Layer 10 of a small transformer language model trained on English Wikipedia (16 layers, counted from 0, width 128).
A neuron's activation on a vector x is SiLU(gate . x) times (in . x), where the dot is the dot product.

Input weights of the MLP neurons that the questions are about. A number n stands for (n - 500) times 0.00077.
n59 gate: 530,456,689,504,528,715,413,453,496,640,382,605,339,405,700,579,429,379,587,641,488,368,590,540,548,587,592,539,451,521,470,448,546,627,515,289,477,264,421,549,334,820,441,609,510,421,693,777,549,576,552,546,539,478,454,587,269,362,504,538,724,456,331,431,380,429,539,339,579,369,332,573,549,423,704,426,408,559,504,492,454,679,458,248,474,601,511,572,824,639,508,369,566,496,465,316,441,267,241,470,281,573,508,467,418,428,530,484,627,778,668,415,398,120,489,654,524,353,472,500,330,516,390,445,573,585,485,640
n85 gate: 493,423,364,658,365,349,387,602,415,445,387,695,561,569,500,523,568,429,706,420,504,468,531,627,323,631,439,567,422,408,269,429,467,696,464,497,403,180,682,457,608,602,327,493,477,483,559,493,551,683,561,401,330,380,413,226,466,650,497,623,604,500,599,704,666,497,368,761,471,435,443,419,562,547,732,563,555,514,489,311,632,314,553,356,644,371,370,357,399,524,618,546,500,633,443,397,479,508,214,385,510,411,481,396,530,500,734,512,765,473,564,334,574,620,525,555,292,290,456,589,483,619,674,532,353,511,662,526
n86 gate: 519,371,449,385,181,523,398,482,322,389,535,663,836,496,486,720,638,469,402,478,543,514,635,555,595,224,567,627,419,432,648,616,450,512,603,549,549,523,364,698,451,562,594,523,745,539,477,552,448,575,575,435,479,548,455,458,253,461,601,583,706,537,475,542,478,316,445,618,590,463,556,813,496,249,349,604,637,467,313,411,645,375,517,786,485,530,613,333,442,500,457,587,460,746,573,599,430,311,331,347,428,488,419,579,718,523,411,556,541,618,481,354,380,436,515,573,407,639,370,542,449,500,553,756,472,327,122,636
n89 gate: 514,447,658,561,538,270,702,876,732,704,541,708,546,390,461,607,514,573,645,324,420,548,379,561,403,399,457,569,404,480,443,484,395,468,490,404,581,427,496,630,500,738,544,547,589,567,576,384,589,500,448,543,497,217,561,441,717,420,527,422,439,704,395,547,549,397,504,718,454,430,418,489,479,359,493,471,446,410,592,754,489,433,419,654,479,406,541,543,306,492,611,688,671,457,528,448,545,600,591,472,391,496,391,539,518,472,380,372,489,389,556,269,394,603,227,531,574,606,454,514,293,323,753,410,447,424,360,285
n135 gate: 439,485,370,301,496,500,794,666,562,508,474,634,472,668,623,507,447,415,557,510,533,481,497,535,594,672,630,489,631,528,493,688,485,340,612,317,234,485,324,575,290,409,652,478,548,660,632,425,600,514,583,497,460,510,525,523,353,604,466,700,428,287,281,372,667,567,310,720,457,436,547,496,461,177,275,621,648,294,461,507,576,480,484,540,355,616,611,677,515,365,522,365,379,551,513,500,609,507,449,457,416,354,276,524,474,742,601,311,624,615,493,456,500,432,425,538,529,286,530,653,534,333,450,656,351,536,482,706
n159 gate: 320,707,438,460,655,460,560,489,252,440,244,458,520,734,529,620,630,672,540,454,496,435,500,322,627,383,307,633,397,550,552,600,406,274,585,581,406,459,512,209,551,728,504,565,554,662,601,343,312,228,733,503,366,531,496,438,621,563,443,579,287,581,626,326,520,395,644,432,733,355,544,548,591,410,599,541,516,771,342,472,444,274,318,493,577,598,585,692,500,421,562,527,454,447,514,454,309,649,690,771,629,330,223,513,500,572,594,445,461,325,418,335,442,628,290,609,214,567,604,504,481,496,496,288,411,621,464,700
n167 gate: 394,368,574,451,353,595,436,645,381,476,523,367,716,714,514,395,571,461,515,518,330,542,414,466,500,455,363,538,313,533,470,539,492,649,801,241,530,719,365,563,418,449,605,546,470,621,496,746,514,493,634,514,588,573,308,490,718,504,529,271,435,566,369,508,526,461,711,525,739,337,437,717,586,306,755,527,299,694,302,700,348,475,397,562,540,507,576,477,395,375,465,511,322,393,441,334,614,386,416,373,327,469,481,463,438,604,729,357,545,500,670,542,398,398,481,513,490,661,367,641,410,512,578,383,352,752,253,226
n230 gate: 564,595,647,477,555,410,437,543,405,605,573,418,574,749,558,345,574,557,559,322,641,364,522,573,666,451,521,447,628,602,391,25,569,602,736,337,563,485,582,644,470,406,423,637,544,289,542,555,528,242,750,520,507,717,645,439,453,625,525,493,457,511,403,322,412,459,535,518,489,540,500,334,626,344,359,660,500,507,463,458,504,715,582,682,633,364,734,301,489,657,570,249,500,424,503,449,464,570,394,286,691,693,321,553,423,423,378,351,595,538,365,481,331,493,649,457,426,511,410,466,468,593,605,778,500,451,440,278
n234 gate: 228,330,567,566,484,531,496,537,391,339,373,683,398,370,630,714,639,465,402,296,457,378,516,488,363,521,454,717,426,455,627,387,551,752,418,585,285,543,591,572,591,504,752,488,593,507,504,719,694,398,628,560,543,570,515,350,368,586,609,743,416,400,292,566,274,653,429,334,700,444,443,593,386,586,777,629,642,522,568,449,539,565,385,440,408,579,640,458,351,521,492,327,493,271,324,536,541,353,333,553,651,709,641,437,445,728,491,428,305,602,639,512,412,504,412,355,323,466,596,376,649,604,436,541,394,608,462,680
n316 gate: 558,645,589,424,443,281,532,670,632,527,619,693,401,597,537,504,457,618,457,404,467,310,619,547,601,339,567,471,430,596,435,283,625,485,665,353,486,603,590,532,400,577,522,430,464,412,595,831,480,264,470,546,446,364,590,378,311,571,610,367,215,483,704,562,489,396,545,344,543,585,463,384,748,508,403,312,402,524,265,504,442,469,497,546,517,341,465,362,511,580,594,639,483,654,370,424,352,339,412,486,438,504,507,638,685,478,597,409,606,470,571,664,486,457,532,497,261,618,798,558,617,418,338,646,523,679,616,478
n59 in: 559,570,731,441,558,526,500,528,493,686,644,175,601,551,412,530,547,549,489,242,429,465,367,616,429,329,568,715,618,331,423,429,504,459,774,446,764,500,697,561,214,472,572,459,526,476,474,392,561,538,584,601,394,674,474,530,419,531,437,376,465,355,436,489,388,344,508,628,590,486,554,474,638,508,744,369,496,475,431,537,323,572,353,641,700,676,444,526,477,439,591,405,496,548,632,585,475,751,444,525,533,674,455,528,504,418,562,581,655,530,468,526,384,390,515,519,414,815,419,559,392,651,267,426,807,500,264,496
n85 in: 500,475,427,531,425,374,490,438,507,478,612,419,540,732,503,514,577,594,503,452,559,503,511,423,418,338,522,627,456,561,541,312,503,534,451,419,373,293,594,580,564,395,521,559,506,564,376,510,684,494,408,573,415,500,324,274,376,547,410,557,503,729,709,630,643,595,343,535,523,566,372,541,345,536,826,641,388,533,390,259,643,580,469,354,409,609,474,551,174,287,690,425,490,452,546,344,737,475,507,430,618,620,524,519,431,287,268,639,633,571,464,616,419,537,470,524,595,490,453,497,310,573,576,487,328,404,595,427
n86 in: 527,637,236,404,507,473,618,379,503,382,486,571,467,713,500,623,554,462,766,529,323,371,500,500,539,356,415,462,482,537,452,369,431,572,566,286,436,555,310,664,456,500,357,191,509,689,573,627,321,632,589,311,535,421,541,540,500,462,574,669,419,253,437,693,671,422,384,574,386,624,648,521,490,438,402,337,548,536,614,500,479,548,534,444,405,530,431,384,535,406,511,618,444,400,445,653,590,564,341,698,549,335,437,455,469,488,508,500,457,460,497,727,474,449,541,664,389,800,566,562,639,496,490,411,435,534,377,375
n89 in: 704,319,526,423,469,658,467,402,430,693,459,340,496,406,473,511,500,500,529,375,281,600,537,453,701,480,642,504,457,420,558,533,366,367,511,480,349,433,663,540,460,655,665,578,392,284,644,565,295,327,774,541,598,574,427,716,531,568,403,540,628,609,500,426,554,410,360,483,399,618,433,188,620,582,590,448,489,207,143,530,500,534,586,600,392,307,296,390,463,472,367,472,609,607,588,378,454,500,637,522,585,526,381,484,485,500,443,715,615,573,646,636,409,587,594,458,543,377,416,268,427,575,582,539,632,268,691,545
n135 in: 640,486,689,480,511,406,619,404,544,817,335,401,651,566,515,672,543,370,698,592,599,498,354,454,545,536,546,544,457,440,527,606,351,328,484,571,480,669,454,681,615,323,445,211,458,415,280,277,463,487,448,615,599,548,424,494,413,373,509,431,522,513,576,236,490,554,493,553,411,559,583,332,407,518,616,395,530,694,513,449,510,578,439,427,375,350,670,530,609,669,618,532,308,713,415,664,451,524,456,562,503,611,510,504,572,506,597,507,611,527,281,402,577,290,500,512,443,556,488,675,456,442,540,413,373,365,483,677
n159 in: 355,537,624,784,511,443,546,277,579,313,504,581,476,514,461,387,493,540,399,711,482,618,566,486,527,565,546,439,538,564,443,460,554,429,428,644,486,579,654,570,444,497,576,594,611,706,629,566,588,360,607,582,595,534,606,490,182,579,497,731,389,374,462,568,538,455,471,520,357,538,314,536,395,492,398,568,259,585,587,550,571,467,452,380,483,580,476,705,402,590,500,307,429,360,507,700,318,661,482,510,443,353,612,342,420,734,112,448,455,426,517,678,544,680,500,639,411,374,533,667,305,382,480,394,657,371,535,702
n167 in: 737,279,591,372,712,436,138,480,428,435,778,676,528,651,383,617,531,587,308,513,377,565,533,529,575,462,467,411,371,586,550,512,381,382,675,484,535,309,496,605,318,568,511,543,418,383,482,702,507,631,581,452,530,418,606,477,404,421,326,507,483,531,508,690,403,383,438,540,493,639,507,365,518,576,612,442,581,555,434,496,436,334,390,481,381,431,425,528,493,344,577,361,276,482,573,289,662,548,400,486,557,232,565,279,489,649,397,526,451,377,497,700,694,465,690,599,538,262,467,518,483,450,408,674,620,507,454,301
n230 in: 634,580,635,684,250,542,497,378,535,377,525,628,314,681,576,404,304,507,561,343,395,556,456,617,427,493,500,462,692,573,596,367,486,521,553,312,425,535,627,486,432,417,472,567,445,588,528,619,490,480,733,588,567,537,620,497,370,388,477,483,415,460,369,284,500,760,550,406,452,466,554,362,356,702,541,854,614,483,575,280,369,597,491,509,497,318,341,428,511,420,672,513,483,312,549,349,601,475,448,419,420,667,532,564,496,346,573,518,595,572,443,448,371,442,339,542,693,517,503,674,549,597,731,679,431,580,427,426
n234 in: 761,591,426,626,369,486,550,449,554,658,316,292,475,393,664,305,388,398,588,286,664,421,434,249,524,570,589,547,374,564,614,549,522,551,559,655,412,387,681,514,482,683,342,635,602,433,90,525,609,530,429,527,566,514,568,471,560,560,696,542,524,483,299,583,595,485,378,487,539,518,526,615,330,572,635,442,525,351,637,554,389,356,565,677,500,483,442,507,577,319,337,428,606,533,513,638,441,774,370,482,516,504,595,348,595,454,684,586,349,582,416,532,675,575,475,447,426,461,629,493,507,330,470,789,314,543,644,558
n316 in: 362,354,705,581,787,650,534,642,466,507,312,539,447,436,590,298,417,490,400,413,493,537,563,445,334,489,422,357,522,349,476,534,452,329,566,640,527,572,453,364,587,353,212,390,261,516,565,477,503,439,690,465,418,549,540,571,493,525,589,446,487,513,613,719,560,494,598,554,650,728,326,412,574,590,450,448,574,493,667,575,602,643,374,460,536,616,474,486,307,225,535,584,419,582,564,613,520,461,538,454,515,510,238,526,597,398,716,599,248,525,497,425,403,456,523,414,356,623,434,578,551,314,431,350,439,476,497,359

Each question shows a token from some text and the vector x that enters the MLP there. A number n stands for (n - 500) times 0.013.

" B": 625,504,494,525,497,526,491,513,560,392,491,449,529,497,504,509,460,607,519,645,488,630,449,453,490,563,507,524,485,625,524,518,505,432,441,487,540,570,364,394,430,454,472,556,465,530,631,503,462,548,582,369,458,438,525,489,465,483,664,415,638,503,622,393,590,564,458,434,462,356,513,345,428,558,445,527,439,536,514,460,504,459,388,511,454,496,558,533,474,478,503,493,518,498,546,440,706,435,531,572,422,666,622,291,523,229,573,471,449,367,428,560,536,543,642,349,493,555,406,593,480,564,523,491,416,555,561,543
Which neuron fires most, and how strongly? n59, at about 0.34

"ck": 414,539,439,648,512,517,572,478,491,491,560,496,459,371,410,453,548,511,403,588,556,507,595,505,429,473,379,433,516,672,355,477,424,584,444,545,533,620,370,502,484,432,439,436,290,432,392,450,566,437,582,475,467,529,505,570,562,510,596,529,333,443,475,524,574,607,605,387,534,530,524,469,391,544,482,530,542,433,586,532,479,552,612,425,344,578,591,545,425,570,503,680,432,587,627,566,527,501,459,665,604,434,475,552,543,418,621,437,540,437,548,404,492,522,455,404,524,597,419,464,403,483,561,342,503,589,488,525
The two highest activations, in order: n59, n85

"spect": 475,476,603,510,539,528,577,487,449,499,503,456,475,487,297,597,426,649,535,476,619,544,459,503,448,525,670,426,616,647,546,395,504,378,525,553,616,550,422,441,450,308,556,585,562,548,389,547,562,316,377,540,570,516,402,539,427,485,485,493,519,593,489,491,430,496,357,590,464,596,581,632,557,518,494,391,468,612,587,582,483,407,537,399,373,492,431,445,528,478,476,542,423,361,545,579,499,436,497,498,452,499,584,395,457,357,437,513,583,450,405,549,530,497,578,528,539,539,612,607,659,510,509,499,413,507,431,399
Which neuron lights up most? n89

" di": 525,364,570,459,436,548,493,526,432,569,592,493,524,530,484,496,349,595,568,604,574,742,379,511,579,532,635,566,444,517,376,520,519,439,543,433,524,533,499,472,562,453,353,461,453,494,467,517,484,523,521,504,413,454,409,545,530,618,394,464,587,491,489,543,487,596,415,449,424,569,560,399,557,515,332,417,545,503,586,506,417,488,503,469,479,487,617,400,480,542,576,566,521,348,597,471,379,347,458,467,475,473,564,471,619,396,624,655,635,459,559,575,593,450,525,323,488,519,402,707,542,478,395,427,501,490,483,477
Which neuron lights up most? n316

" by": 409,390,589,523,500,458,426,466,502,651,513,531,498,436,416,388,500,355,367,498,491,775,596,701,452,464,542,347,530,721,398,524,463,518,541,470,586,567,443,473,509,513,450,463,311,413,576,474,459,679,423,567,569,618,503,377,447,548,521,542,527,519,571,472,435,367,478,566,445,499,588,497,504,527,495,470,497,550,470,470,481,333,380,630,467,440,507,534,377,466,455,661,532,567,448,488,455,405,489,415,623,507,513,493,522,450,471,565,515,522,480,492,485,558,559,587,526,493,604,474,599,492,429,502,479,516,570,519
The two highest activations, in order: n316, n234

",": 528,431,494,635,530,471,498,429,520,553,505,503,598,391,445,490,443,618,469,460,499,516,763,608,493,482,519,521,527,828,445,494,499,482,455,469,463,513,457,496,523,507,565,544,435,487,538,540,390,537,431,632,562,603,565,486,527,554,455,501,526,499,406,587,506,534,526,623,435,545,454,524,496,491,420,574,553,514,390,518,509,479,201,518,594,481,438,409,393,450,567,598,313,464,218,490,446,500,564,505,572,520,439,454,449,409,465,560,487,477,547,500,526,511,483,628,492,501,511,530,490,484,435,432,396,549,483,490
The three highest activations, in order: n167, n316, n159

"ed": 474,482,304,321,475,472,583,542,570,482,519,527,537,438,461,619,485,687,540,518,523,540,449,621,352,436,574,579,551,660,517,413,404,671,465,473,438,454,514,433,686,417,430,492,413,443,465,496,486,533,488,462,405,582,556,422,508,416,666,555,513,547,496,489,555,568,591,545,343,612,537,422,574,570,461,508,496,492,492,531,542,491,560,502,428,478,521,456,445,558,547,658,319,432,398,538,540,463,548,500,522,424,443,442,461,647,488,522,519,325,437,686,475,474,513,568,449,564,430,470,529,537,491,587,374,419,418,495
Which neuron lights up most? n85

" of": 592,409,549,557,508,499,534,425,569,500,482,496,499,551,474,558,465,484,509,638,417,699,644,717,480,428,443,473,466,755,547,366,453,527,507,535,539,596,577,381,520,592,466,456,461,445,584,460,518,457,381,585,581,555,544,512,515,488,559,509,496,419,567,492,362,358,496,595,473,403,552,447,417,361,409,469,526,479,431,477,383,531,359,670,529,465,459,430,532,527,611,449,350,436,522,467,618,603,576,611,558,467,413,453,416,499,450,475,600,426,487,552,448,474,444,527,393,458,515,588,598,457,465,371,504,491,596,478
Which neuron lights up most? n159

" in": 482,388,496,562,445,524,452,461,530,515,435,479,476,440,473,474,453,476,467,423,467,857,695,655,452,438,491,607,456,798,430,512,601,465,585,414,541,517,472,443,584,472,393,481,463,484,495,465,529,496,449,496,523,532,590,454,497,487,547,406,474,525,550,575,508,530,432,643,577,575,475,418,437,534,501,420,579,429,398,523,431,429,293,541,539,451,330,465,482,473,545,559,523,473,587,537,560,470,539,501,603,567,546,520,507,367,484,570,463,530,462,499,575,531,421,620,511,471,524,493,597,394,386,368,445,484,513,527
Which neuron fires most, and how strongly? n316, at about 0.5

" W": 535,515,432,598,558,607,326,463,484,476,534,485,487,461,495,470,504,508,449,472,544,579,442,362,566,511,475,434,397,625,577,536,553,521,417,439,554,479,489,514,402,417,404,398,502,354,605,472,606,558,546,213,514,536,543,541,486,501,557,398,495,344,572,436,545,580,434,518,379,360,537,606,497,593,587,601,462,621,527,461,462,651,375,481,440,558,451,553,472,535,622,452,515,585,672,493,647,543,467,505,445,529,575,448,465,367,588,569,460,290,518,576,550,563,475,401,478,534,444,583,479,580,541,477,525,450,527,505
The three highest activations, in order: n89, n85, n167

"s": 416,559,387,417,538,653,583,456,381,576,392,478,427,432,439,642,581,478,419,404,598,515,452,525,497,547,520,669,552,613,504,396,543,624,408,493,464,487,518,419,612,499,499,497,528,416,486,522,515,464,480,497,429,578,560,404,486,449,497,630,454,451,435,463,481,441,431,402,479,467,479,551,444,735,638,628,529,560,366,497,453,468,451,558,485,472,366,503,477,498,491,544,508,475,668,459,486,466,413,448,380,556,466,460,555,621,418,580,516,582,517,693,546,371,599,292,517,519,494,466,507,561,528,459,615,606,511,390
The three highest activations, in order: n234, n59, n135

"y": 386,611,561,573,582,566,483,492,410,525,474,378,488,565,477,486,434,394,575,544,554,533,535,428,478,471,476,474,470,722,443,459,438,565,429,409,515,421,662,406,433,414,563,466,511,401,507,540,461,543,368,632,564,585,676,498,487,385,555,570,549,515,561,535,460,577,513,530,427,495,524,386,670,640,372,503,582,491,461,570,470,541,483,477,485,482,572,494,297,578,586,476,564,480,503,534,481,390,471,615,503,569,597,532,496,341,504,445,604,436,387,421,521,454,530,507,545,516,425,645,538,410,622,408,458,486,339,370
Which neuron lights up most? n230

" into": 461,410,470,525,482,449,391,476,547,529,485,472,487,542,367,543,424,474,538,428,518,730,565,796,485,535,564,503,532,817,478,429,586,522,618,470,492,580,425,440,479,483,501,465,387,438,487,482,600,595,425,420,437,560,560,493,472,474,598,473,495,552,553,536,461,443,477,608,480,556,556,430,426,530,398,390,555,431,412,565,427,410,283,618,559,396,453,437,446,450,495,577,440,372,483,497,493,421,465,584,505,578,540,559,509,473,525,602,443,439,419,523,490,551,578,602,536,378,547,500,578,452,469,469,471,552,554,581
The three highest activations, in order: n159, n316, n234

" do": 378,571,584,495,501,579,500,313,575,559,598,542,392,419,468,528,456,535,468,465,553,752,567,420,498,604,456,558,479,556,453,457,459,454,612,612,515,554,510,484,581,445,384,477,512,507,451,531,442,578,436,611,585,423,308,529,460,602,416,453,513,471,539,529,657,600,493,646,421,429,547,488,621,373,445,443,535,539,602,415,504,438,470,478,465,570,521,509,555,426,505,534,429,434,580,506,452,313,437,551,454,493,565,393,421,507,472,542,496,471,274,612,429,417,520,622,586,463,424,518,485,599,608,567,435,542,421,471
The two highest activations, in order: n89, n234

"or": 573,573,519,455,438,529,662,439,508,573,562,388,585,435,497,468,403,531,389,502,573,537,528,503,446,410,527,397,489,775,479,439,447,410,425,356,394,477,487,496,523,400,604,431,466,649,470,503,497,383,483,433,376,515,500,611,442,536,671,512,544,546,597,574,465,496,425,474,455,484,554,338,576,568,461,333,467,532,572,551,345,632,626,496,491,447,568,509,573,531,447,435,484,470,467,584,426,545,662,386,484,592,466,468,468,425,577,705,498,405,426,503,511,566,507,462,604,518,459,537,525,521,390,506,569,491,494,555
The three highest activations, in order: n167, n316, n85

" which": 534,470,474,530,539,601,452,499,518,537,577,446,593,420,466,580,524,649,442,529,385,416,726,683,523,578,524,514,547,794,488,472,480,432,601,546,455,483,528,452,502,458,579,340,580,414,573,514,463,603,436,598,473,395,515,381,480,491,413,588,419,476,502,534,483,497,426,654,608,645,484,500,565,500,476,582,503,438,521,554,481,428,362,502,621,391,432,400,412,595,346,547,513,409,458,484,575,361,577,556,376,481,422,526,513,386,491,430,508,437,462,563,517,511,540,457,452,513,498,491,470,418,550,538,505,508,468,347
The three highest activations, in order: n89, n234, n167

" to": 479,464,510,450,400,478,387,486,497,581,525,509,555,492,462,528,501,485,522,563,471,774,562,664,376,460,429,460,419,802,468,452,525,532,603,481,378,520,549,383,415,494,546,476,509,389,451,420,541,574,458,449,487,418,503,447,559,454,574,510,533,527,519,481,544,376,554,633,403,563,491,533,435,614,518,516,567,469,464,632,530,480,351,598,502,410,474,418,506,437,581,541,483,425,475,530,521,362,434,576,422,534,564,655,361,428,328,661,502,444,425,558,519,559,507,601,516,367,598,545,533,531,522,518,512,483,498,443
Which neuron lights up most? n85

"fe": 455,555,536,573,572,574,457,440,541,474,463,444,549,558,401,560,426,544,531,581,561,510,321,472,453,557,408,451,544,542,690,378,354,475,555,623,528,616,600,491,507,551,406,508,546,347,512,458,498,435,503,634,459,358,447,538,416,632,363,567,493,584,713,529,564,525,460,512,451,551,509,512,575,479,481,617,354,569,510,568,400,436,529,515,431,417,483,528,532,502,457,596,369,458,564,392,472,526,347,367,535,458,548,470,526,558,284,524,635,424,487,425,535,486,426,510,569,462,436,423,571,498,493,447,603,567,605,565
The two highest activations, in order: n159, n86

" on": 544,453,529,469,538,433,386,495,527,450,441,450,460,483,400,428,422,496,466,479,531,711,539,755,434,397,339,498,483,681,504,427,575,563,482,432,589,639,392,440,471,563,406,418,527,383,503,540,492,627,518,572,538,551,517,330,603,487,602,544,567,413,601,581,645,401,530,542,477,542,543,522,492,595,488,448,514,539,499,550,359,476,478,511,427,548,476,515,383,451,470,616,493,529,453,524,553,482,451,516,651,529,480,551,343,362,460,597,533,417,379,395,536,589,494,584,468,478,572,567,522,362,401,536,440,515,521,571
Which neuron lights up most? n316

"en": 378,485,500,505,547,561,522,395,283,485,466,437,516,356,507,484,482,523,336,467,507,575,543,583,430,495,499,502,538,554,381,539,529,533,341,455,453,512,639,629,484,416,420,531,476,469,482,387,541,453,473,559,668,456,620,498,473,579,629,492,507,609,522,411,463,477,519,410,503,555,527,401,559,266,419,569,449,469,523,591,482,472,644,477,566,588,518,556,603,531,531,584,474,426,527,484,523,538,655,531,483,618,397,512,417,378,426,594,408,480,453,734,513,594,505,350,594,427,465,469,469,555,507,510,482,492,609,526
The two highest activations, in order: n86, n167

" 5": 457,508,471,473,504,565,516,511,607,397,575,394,337,492,433,525,403,557,532,495,547,567,447,759,647,453,413,448,539,736,482,571,510,610,438,441,481,344,449,447,515,550,554,431,562,525,656,341,344,506,551,562,489,471,512,564,580,516,584,422,461,520,529,368,379,511,388,542,546,525,411,543,404,577,388,577,492,481,519,555,490,497,520,395,444,474,583,513,495,424,533,540,506,613,643,515,509,440,409,511,350,441,626,522,498,465,484,652,482,512,509,509,427,614,592,453,495,643,448,485,444,409,413,430,467,493,514,533
Which neuron lights up most? n234

"com": 518,405,413,473,493,582,532,523,547,422,502,520,468,451,462,471,367,363,557,532,579,698,455,485,674,544,566,470,464,512,527,540,345,509,441,582,465,398,530,491,619,557,380,520,480,368,401,630,544,576,489,670,459,469,318,390,500,545,376,586,471,471,370,455,495,567,538,429,390,476,473,624,431,525,341,532,551,581,521,547,484,582,500,561,467,472,424,575,513,546,456,528,513,711,602,521,554,522,454,520,381,596,441,533,469,638,521,586,536,440,501,540,559,492,381,574,589,429,551,636,422,401,433,451,535,455,383,482
Which neuron fires most, and how strongly? n135, at about 1.2

" he": 683,462,451,577,526,542,425,525,452,495,576,429,635,577,486,531,471,499,379,426,584,478,541,551,550,507,589,509,544,649,487,475,574,462,596,543,474,510,439,427,411,572,458,581,416,429,393,551,488,655,533,508,429,460,487,429,520,608,450,515,391,585,466,601,471,458,434,594,447,612,547,556,506,496,396,561,575,395,546,484,573,459,269,481,496,430,495,534,513,624,543,495,489,408,716,423,530,406,396,537,274,565,548,491,487,325,408,534,556,458,405,500,469,502,534,325,566,501,460,694,465,574,530,493,425,470,516,461
Which neuron lights up most? n230

"z": 573,605,374,514,330,494,493,553,517,498,436,472,528,416,508,513,419,501,444,539,435,660,601,478,419,528,448,489,554,484,485,561,528,543,434,491,488,603,575,534,631,509,477,278,352,482,400,622,522,372,448,528,538,596,572,486,512,392,479,466,412,456,452,517,545,631,518,453,489,584,350,548,598,500,510,576,491,518,592,494,532,521,488,472,419,511,467,627,508,508,480,631,501,478,511,421,431,556,580,580,601,519,599,510,552,500,680,557,452,495,585,539,362,561,534,225,481,311,446,426,414,537,545,323,472,564,506,523
The two highest activations, in order: n59, n234

" the": 530,443,543,514,460,512,409,514,533,570,487,456,484,505,514,509,427,552,368,552,444,733,833,839,472,503,574,584,505,739,468,525,449,451,392,527,447,483,523,450,486,526,501,462,520,349,555,591,531,461,500,343,239,504,523,452,561,459,495,432,498,508,528,485,507,421,532,564,524,484,641,538,569,494,521,439,509,510,612,586,537,418,389,589,494,451,429,533,453,512,554,452,447,523,551,471,504,471,496,475,459,489,496,495,419,466,531,550,538,531,452,426,472,453,435,413,506,579,513,513,453,441,440,435,446,539,484,495
Which neuron lights up most? n316

"re": 501,431,541,483,404,558,383,457,538,431,493,449,462,456,471,560,361,570,498,566,459,437,537,531,509,455,462,659,496,574,532,539,504,552,650,388,511,458,467,557,496,466,374,568,481,510,561,456,546,645,593,578,545,438,393,565,464,468,449,588,444,587,341,623,577,556,646,519,580,381,542,581,447,453,482,550,461,582,360,495,291,502,457,496,533,431,373,547,513,560,463,542,438,499,598,448,434,421,532,503,463,440,561,463,462,687,401,506,373,350,526,557,683,406,596,658,536,422,397,475,464,542,523,521,519,637,385,584
Which neuron lights up most? n167

"ce": 582,481,595,511,478,481,398,376,427,571,516,392,494,560,457,374,373,573,610,491,468,373,531,627,464,577,505,568,425,860,483,425,541,443,444,450,430,488,578,468,511,476,504,534,448,534,481,380,500,469,447,466,467,406,508,552,343,383,642,569,576,511,374,514,500,484,478,306,457,559,483,363,607,401,482,459,490,583,569,507,508,544,579,418,554,450,437,606,501,573,586,536,456,476,601,598,562,514,547,450,657,550,435,492,427,536,471,479,570,471,452,426,601,533,509,458,537,608,447,545,502,614,486,426,621,542,425,474
The two highest activations, in order: n230, n59

"our": 510,589,549,610,437,540,477,620,477,399,477,355,506,470,446,602,444,457,380,439,594,501,547,471,550,451,414,523,481,714,441,588,584,521,406,542,472,560,525,599,473,625,627,512,510,547,506,321,588,457,497,549,458,467,572,477,510,385,466,488,384,562,478,550,499,474,488,451,596,600,466,497,530,528,512,365,522,351,507,518,598,357,592,480,477,538,458,489,469,487,381,469,372,511,473,480,499,520,570,333,433,396,675,397,578,596,427,648,465,361,528,556,492,440,504,661,592,432,337,474,543,522,539,515,554,599,603,400
The three highest activations, in order: n135, n230, n59

"ing": 437,407,534,471,529,578,374,479,591,435,412,541,417,447,425,497,488,559,570,523,511,418,583,720,421,531,366,409,511,665,472,461,548,551,535,489,468,561,464,539,498,355,451,519,371,616,435,512,524,481,599,615,372,548,454,597,470,403,588,548,423,384,613,529,542,594,601,480,406,426,419,318,403,440,508,352,544,464,618,583,544,647,529,566,329,632,433,471,456,500,459,466,536,420,635,456,591,485,513,558,556,386,517,436,485,441,408,473,448,531,553,488,484,578,596,528,589,583,472,569,472,581,552,515,491,588,523,387
Which neuron lights up most? n230

" plan": 475,497,525,408,627,520,531,351,432,521,552,388,481,407,460,417,511,483,376,591,567,559,470,548,649,532,498,458,522,698,396,395,518,536,625,582,460,600,385,553,610,545,486,431,475,459,474,454,377,609,595,430,448,458,354,501,532,443,557,468,580,615,445,556,459,539,585,500,475,453,544,537,540,502,410,435,341,508,573,487,443,534,740,391,569,618,441,519,523,461,576,661,501,535,555,566,483,438,501,575,380,499,342,498,570,391,499,518,494,446,361,502,488,451,582,459,606,410,405,482,566,415,445,405,543,547,566,606
Which neuron lights up most? n230

" Y": 529,508,449,605,380,536,401,467,536,557,426,524,410,435,529,507,357,423,513,403,525,714,549,231,516,578,480,470,518,604,540,465,438,495,399,629,391,585,517,455,461,307,479,432,326,516,481,535,447,512,468,495,621,477,602,549,661,607,470,470,501,510,625,480,443,627,435,504,412,430,503,639,566,638,381,598,331,590,495,481,432,539,487,455,558,585,408,530,540,469,502,463,506,549,631,510,555,443,442,494,521,519,616,446,477,383,462,492,487,446,532,532,499,578,583,555,586,571,460,474,484,476,633,532,441,483,515,425
Which neuron lights up most? n59

" his": 634,456,551,438,521,490,354,521,526,576,397,483,480,494,457,482,425,547,428,490,478,624,642,888,523,544,442,534,609,658,480,429,523,450,398,495,461,517,402,543,489,550,504,604,503,388,449,531,542,650,413,509,302,521,603,503,576,571,522,379,428,503,593,481,443,440,494,499,410,511,529,490,609,468,461,441,483,536,519,526,543,395,359,443,475,516,451,541,434,624,562,465,508,499,628,479,485,358,483,463,377,580,502,462,603,507,453,594,477,590,507,492,535,471,572,336,590,448,390,532,516,478,469,471,504,526,428,516
The two highest activations, in order: n234, n59

" We": 512,453,469,672,479,520,406,598,532,425,620,349,488,541,504,590,350,424,435,539,614,529,547,435,587,423,507,529,439,610,507,583,500,441,491,670,534,495,459,522,458,342,441,529,405,413,477,598,463,619,558,439,550,402,536,567,505,620,500,388,379,427,404,497,490,567,477,472,484,495,462,508,491,521,505,640,480,578,574,683,454,505,538,493,479,506,464,450,585,578,574,428,499,489,574,590,618,522,594,362,355,437,573,465,475,274,394,540,485,333,432,466,453,556,585,407,593,494,504,660,397,573,538,427,512,504,485,510
Which neuron fires most, and how strongly? n167, at about 0.39

" and": 536,499,468,543,488,512,530,498,520,519,593,505,471,461,429,555,434,420,457,453,536,525,651,864,551,456,615,470,657,817,421,481,424,426,559,482,502,516,493,403,426,569,524,380,390,486,485,417,417,605,490,604,498,491,524,477,438,549,428,530,452,535,456,550,518,450,573,615,408,499,457,594,446,579,490,584,440,472,446,499,511,436,288,514,507,427,500,475,523,545,408,442,432,406,438,560,597,486,486,549,480,546,573,457,514,410,550,455,548,477,451,531,417,501,430,560,654,467,547,513,468,511,379,587,447,418,426,621
Which neuron fires most, and how strongly? n234, at about 0.22